Layer 5 of a small transformer language model trained on English Wikipedia (12 layers, counted from 0, width 64). Numbers have three digits each and are written without spaces.
A neuron's activation on a vector x is SiLU(gate . x + bias) times (in . x + bias), where the dot is the dot product.

Input weights of the MLP neurons that the questions are about. A number n stands for (n - 500) times 0.0011.
n22 gate (bias -0.048): 415500438549530365584531308408569391383361538496535674583664449485400515760572607679422367285504582452557392467563601382504454752511663683539539581789678456658508737522875730443447552356560553
n29 gate (bias -0.068): 739534233479594450592635796281751580770583264583255556421411657634598463521579407697362443258496577541429487382335483311338526540403529395465439650552410390308529449595432384243380712659368659
n51 gate (bias 0.013): 416529585394560349710655350569482628434389373608483438560403680755514468671478276693567336407563548563425660409461528471629463483576662478578433268530361248486237556376354289460496394525513586
n54 gate (bias 0.068): 408485661417463513536465589503362352294649381374602583482486518635457523546338459516545472380551595452516582432511500320447630423497494570628440352411650424653468690363659506416408512628457368
n75 gate (bias -0.020): 429203529599509402500474428579394542376575475526523593346585457488620364513453497381309576576610523494247548512571509506411535407468293383663352568578490602685393549630548387538366709487622582
n102 gate (bias -0.003): 683503405591570638411594319528600547667512401298374598487533358425494491475454599421675572420392522515453550419369350677521298638491500500416523538564421309448401417539365322665604347534463403
n118 gate (bias 0.043): 536528427368392450530522516330460511561465579435452541545796529565577635535763662556447328360419585485578676668353519342611376470611477508448201577528388331861441390446821528536238380733591688
n128 gate (bias 0.034): 342447625464716373493503529496429429564671397447510662400627416703554385310427312576462307521511496618500660593366344463906545441333558456431366568579646535672581537417552557293522573585734389
n133 gate (bias 0.036): 745408623438656509449634361436368417580619537541472551469471597426389328226430313371575338346400271415440409529408540617535364664480402533650455568517551455639457426657453325547487563637414586
n136 gate (bias 0.005): 208446558500401522805530460767582535554468532767560438571454487566382299544532573439537656372394417020641737684532516472578410393488638464421596467645713475556730648449307392561468542484641400
n147 gate (bias 0.078): 414425450751425573614487465345340513517292282224717477701601496473507367302636570589547517567629536503398585486521417419713664377391534430572525568561443522497451492589354554725361540539303655
n162 gate (bias -0.013): 474742530253351619479540511467304654493489383636621392538399580553514397179406405359579394546433493457497415408368550518468452258401496548497443381343752637250617508639441474569385420362745465
n176 gate (bias 0.046): 474568417576277510637470240393440631606376689443466630531642496421720705493595441441330707528421353597486474500645485467578515549604205496576783594595414342635574316637710492544449593559313532
n208 gate (bias 0.072): 497563576484535565586456526390369648233663565503503589544395413381538569494442636539437509463334404346658627694338468364456566595520696510485537355493543298570732586661700440413427547597458531
n212 gate (bias -0.048): 361497413537254528614578405497472474546493356475538542500618302160470304557534490506384371513513521380619593490326480534467517658702473568350663437472614425392629655543587556220446568364682471
n221 gate (bias 0.012): 350582486590531822410564538623660480480757401616399564394645704466565462500678300503655245456602554633606479486352424528497425437624380500539409489554286577399609656497696392475434677514484439
n241 gate (bias -0.013): 407650301390397540292450530797445389458376568683531474705653461638517268554341476455353549621332552467503527533477403357474593510473473405513645524552517543338527666620742409367604464493513305
n22 in (bias 0.146): 515438516479633294399293452509521656570369661481494413425471629564355359536530497457426424596623636606377570342494563361544497546500494506650531420453405506509464809420439562627309589569547578
n29 in (bias 0.014): 618456426479525609431407673631360566740468344477544528504528655690383496568652413572507697406778411443261544528511264427563474545511362398629583592414817523669326577468412232431522538540510449
n51 in (bias 0.025): 430438516541385528551403380591631602416560595410584482733748382698515400635387716475555570635459492570461320603310279576683747691416422333482457190613550258568477508444500558451327444401622742
n54 in (bias 0.007): 622488598553605576486484354446369388448687467550475388491535609349500459479560380604626610606381531412540621517453624521558439628693541419595522442509597650384539763386740528377589607479627571
n75 in (bias -0.063): 545561600383580583315451447579411587473478654562471458418455441476448265565313525603329458428585458524544494345528568628570325399345393613350393449404433356568597256595570477406587326344483334
n102 in (bias 0.038): 421665424548472500593441478464392289615398549624219432527503426588478336593400539448507522599538589550537572582541449581541313702637491636479661335520618345253620421462635530432375402432402336
n118 in (bias -0.079): 480395512566539597659551461409681420393418357594317364653660759619535778355602460582370419591227565728601336408609652595600653293524500576648397549516351624417591434543275557520539292524766697
n128 in (bias 0.032): 276408544302518539562497386417755500548532594709577565376597612409521504368468273706337375275455522833310511667535607464590452599529475648503496526474515594293417396560412415381472394644619407
n133 in (bias -0.001): 346541375510421555497593360388626548555257618510257436640545525493674526790507635484542520613526503520605289360513404513233599506300451578516500297448397458416658541444373517480577387365503584
n136 in (bias -0.034): 316528290557402668614669603454535559441420400424489460296659584634398432340715566551476369526616630688547714422568542454355676620384617724511400406373477673607431534387516615237222346569269392
n147 in (bias 0.061): 580483728635337571512494484575251381613552424358449472422509616459551455542510670565319437579398513561457741481391406251639510444576481362408310393621573521539588653555420524513451308464277405
n162 in (bias -0.022): 427648563486372566530522599455497411556463524411440411586530514473480373558329603477659650645450504403468569330632748603434238767742560452622500588310444618306637542399339447462459363404465285
n176 in (bias -0.098): 515426470283521769362811593601376538549529402440447448447458477633454500350536543666637402497514385433609518637316404478486349531533525388287751592385188591557616444521606422406504436547447246
n208 in (bias 0.008): 507371470610631470393510536558562296528618511418594517372347376447362493772475699571351644451553500426602482458468411536294360473544348529724466430370566534554287291415261489141303542464460617
n212 in (bias -0.017): 442290575376404517582593622427538627603391490500594560520436615607534691556554601562399711448583442454515542500634416627632375623347522490707395561308455517513525535720478649649503550715436394
n221 in (bias 0.076): 479679302362360525554686688563433413611583496591545396325631737388507411368469644536288388524565475493292649340452535332564429550486568373635525550630468614392672668569728417402552607609568345
n241 in (bias -0.034): 439463392541562587417316387536473425612545458559403583397604578587585503524318386528500375390436521424407418529721467314663537682612424389638646426389534575607500704388552636398515506446566591

Each question shows a token from some text and the vector x that enters the MLP there. A number n stands for (n - 500) times 0.0098.

"as": 581488401548345570476397488460513427684379713539360438516453573525536338321480543389672437580489294396534689628498631624571540588490364556429513286486667464481507542474528449525479562776568605
Which of these neurons fires most? n102

"en": 591390416527482438365465368429580289320436398642527499362473464497703430475561604414477473543397609419542699485592468689526448608656441371649504371621416557450437496603484307535397593534299343
Which two neurons fire most, strongest first? n102, n221

" ": 576359517535569672542515556540452664413569554483353509479369663522485385564663486373270449438361538422438644513454495485556544725370625408624632503403717462464454627346413445513485474734371495
Which of these neurons fires most? n29

"0": 470486356423513508260436576576469590331619576614406571370556629555380391422401565379551498585561580452551538385749540558755618517376558419572545544412544459542327407633523430702411554534663575
Which two neurons fire most, strongest first? n75, n241

"2": 495498421421507450399394498606538619149438629580436633395613609462477431429371606467530510563504607418563571312692619634620656542408582438639576462356568518582349427611531446654372524552604538
Which two neurons fire most, strongest first? n75, n241

"par": 603433405473469538462545477404359363672363488577616523685379236605575437340274579510511368566513617483462626327467513424514550549487543513533510345347387600576355640655509367541465475675497571
The three highest activations, in order: n147, n241, n162

"n": 596462628638451583335475517510356459558403543596703584257507527628555319338580436535518500394509693484525639581429496511507606479671402224545622537572496351597491392689469471450401444542409474
Which of these neurons fires most? n147

"Z": 627479496644624526597370322523516403516288461417505420498483462487499398320363452426509442467380434653347652643539499419446664669592538558787655461339443560447586574421617383458388538539610462
Which two neurons fire most, strongest first? n241, n54

"il": 679491475545607430282425515750340337539555571508402508567489480390572401483535415369575608642512529600459640343470453467486645471382680362465439367505446588621372581420372456726591537624491393
Which neuron fires most, and how strongly? n147, at about 0.62

"t": 545472354654567640382461618665576382491571610650499363520590477600629569314481492375658567437481630498326437646394453552561553436691613507384500349394614386618536503663321592610453516531473623
Which neuron fires most, and how strongly? n212, at about 0.22

"t ": 571388513496461732520715515546363681413635640575344537425271553483491467593593464424369386447376469552438475400402614419616602568320615477526587478464670391456417519456455342542388435698391484
Which of these neurons fires most? n29

"P": 484575480572631702635534429450434476570265380585504466417425569410554450293398297429515510648493388573410608555511403360573541432527492498848491371441565421619499444605617415516450507639649540
Which neuron fires most, and how strongly? n128, at about 1.2

"2 ": 539455452597516744580678497549437685379320685552413653559388481526368387493522517580441518440335546429458601529584449582540614594541513453700579506419463613598356665623446358565448597754527473
Which neuron fires most, and how strongly? n136, at about 1.5

"l": 606403530451601626411563615416418489573443436657460516392451483630541530494361373389584659520564437637460705336591499501610632724443586291675387406510436594414561635465526440630379462637371373
Which of these neurons fires most? n29

"d ": 591336446593522753631493421478422619431624638451371552488334684522440399673655480355513395408358561592439598513501381362545502683526546547560659355481553432443465523422451470500399443707452330
Which neuron fires most, and how strongly? n102, at about 1.7

"us": 515424449425602503398418418455517329615429428487379603545463515322607466632535392333481568666427576510493520557420638400408703702652490382560578499361474532567519688595298415489503412716435685
Which of these neurons fires most? n133

"ter ": 480422444464439714536654449532422620484528508577460598423272459495445455410684426498330364491309478521499582492445570376566404664321548475681532489408630296473374590407361311533375478609369523
The three highest activations, in order: n29, n136, n208

"em": 556450459496393609265610562616437375567302630659579506405315564452500624569418410323565541545373476333556484452549621344550371432359481422519434382340470487414486444561682407633592510669423607
Which of these neurons fires most? n51

"S": 627369537692418500593569418427667488589262509545550472410428466440561426414442472462487530599448417605617582714487372382608513636659486533703508434375374429397514651587653362559351464638614623
Which two neurons fire most, strongest first? n212, n118

"b": 500468428615545520572471581588408416531688611821621404362473615692506390463390593209525605572487597535557477626528633435579508396550485399636544439540594432505614462502601473578325569600568346
The three highest activations, in order: n221, n241, n54

"H": 692367382614562503601277437543418544497383317533536366531535492418520429380416524382529472571514464651484559512525507514662644738522532377801521482434514390342616643415654475474453517621587407
Which of these neurons fires most? n241

".": 527550504486362634485464473503560566312588463472445514375527496513470523602437586485450504717420552522443812569412391374600592563534555381746329599436506525524510503563508425369491604842450655
Which of these neurons fires most? n208

"an": 513488566420396614434468474427549360453370509495633518475362387566737422359425486367582325278417379542448710322557590441408607537528623480674393459362532471343345578640500541564556402617445559
Which neuron fires most, and how strongly? n162, at about 1.3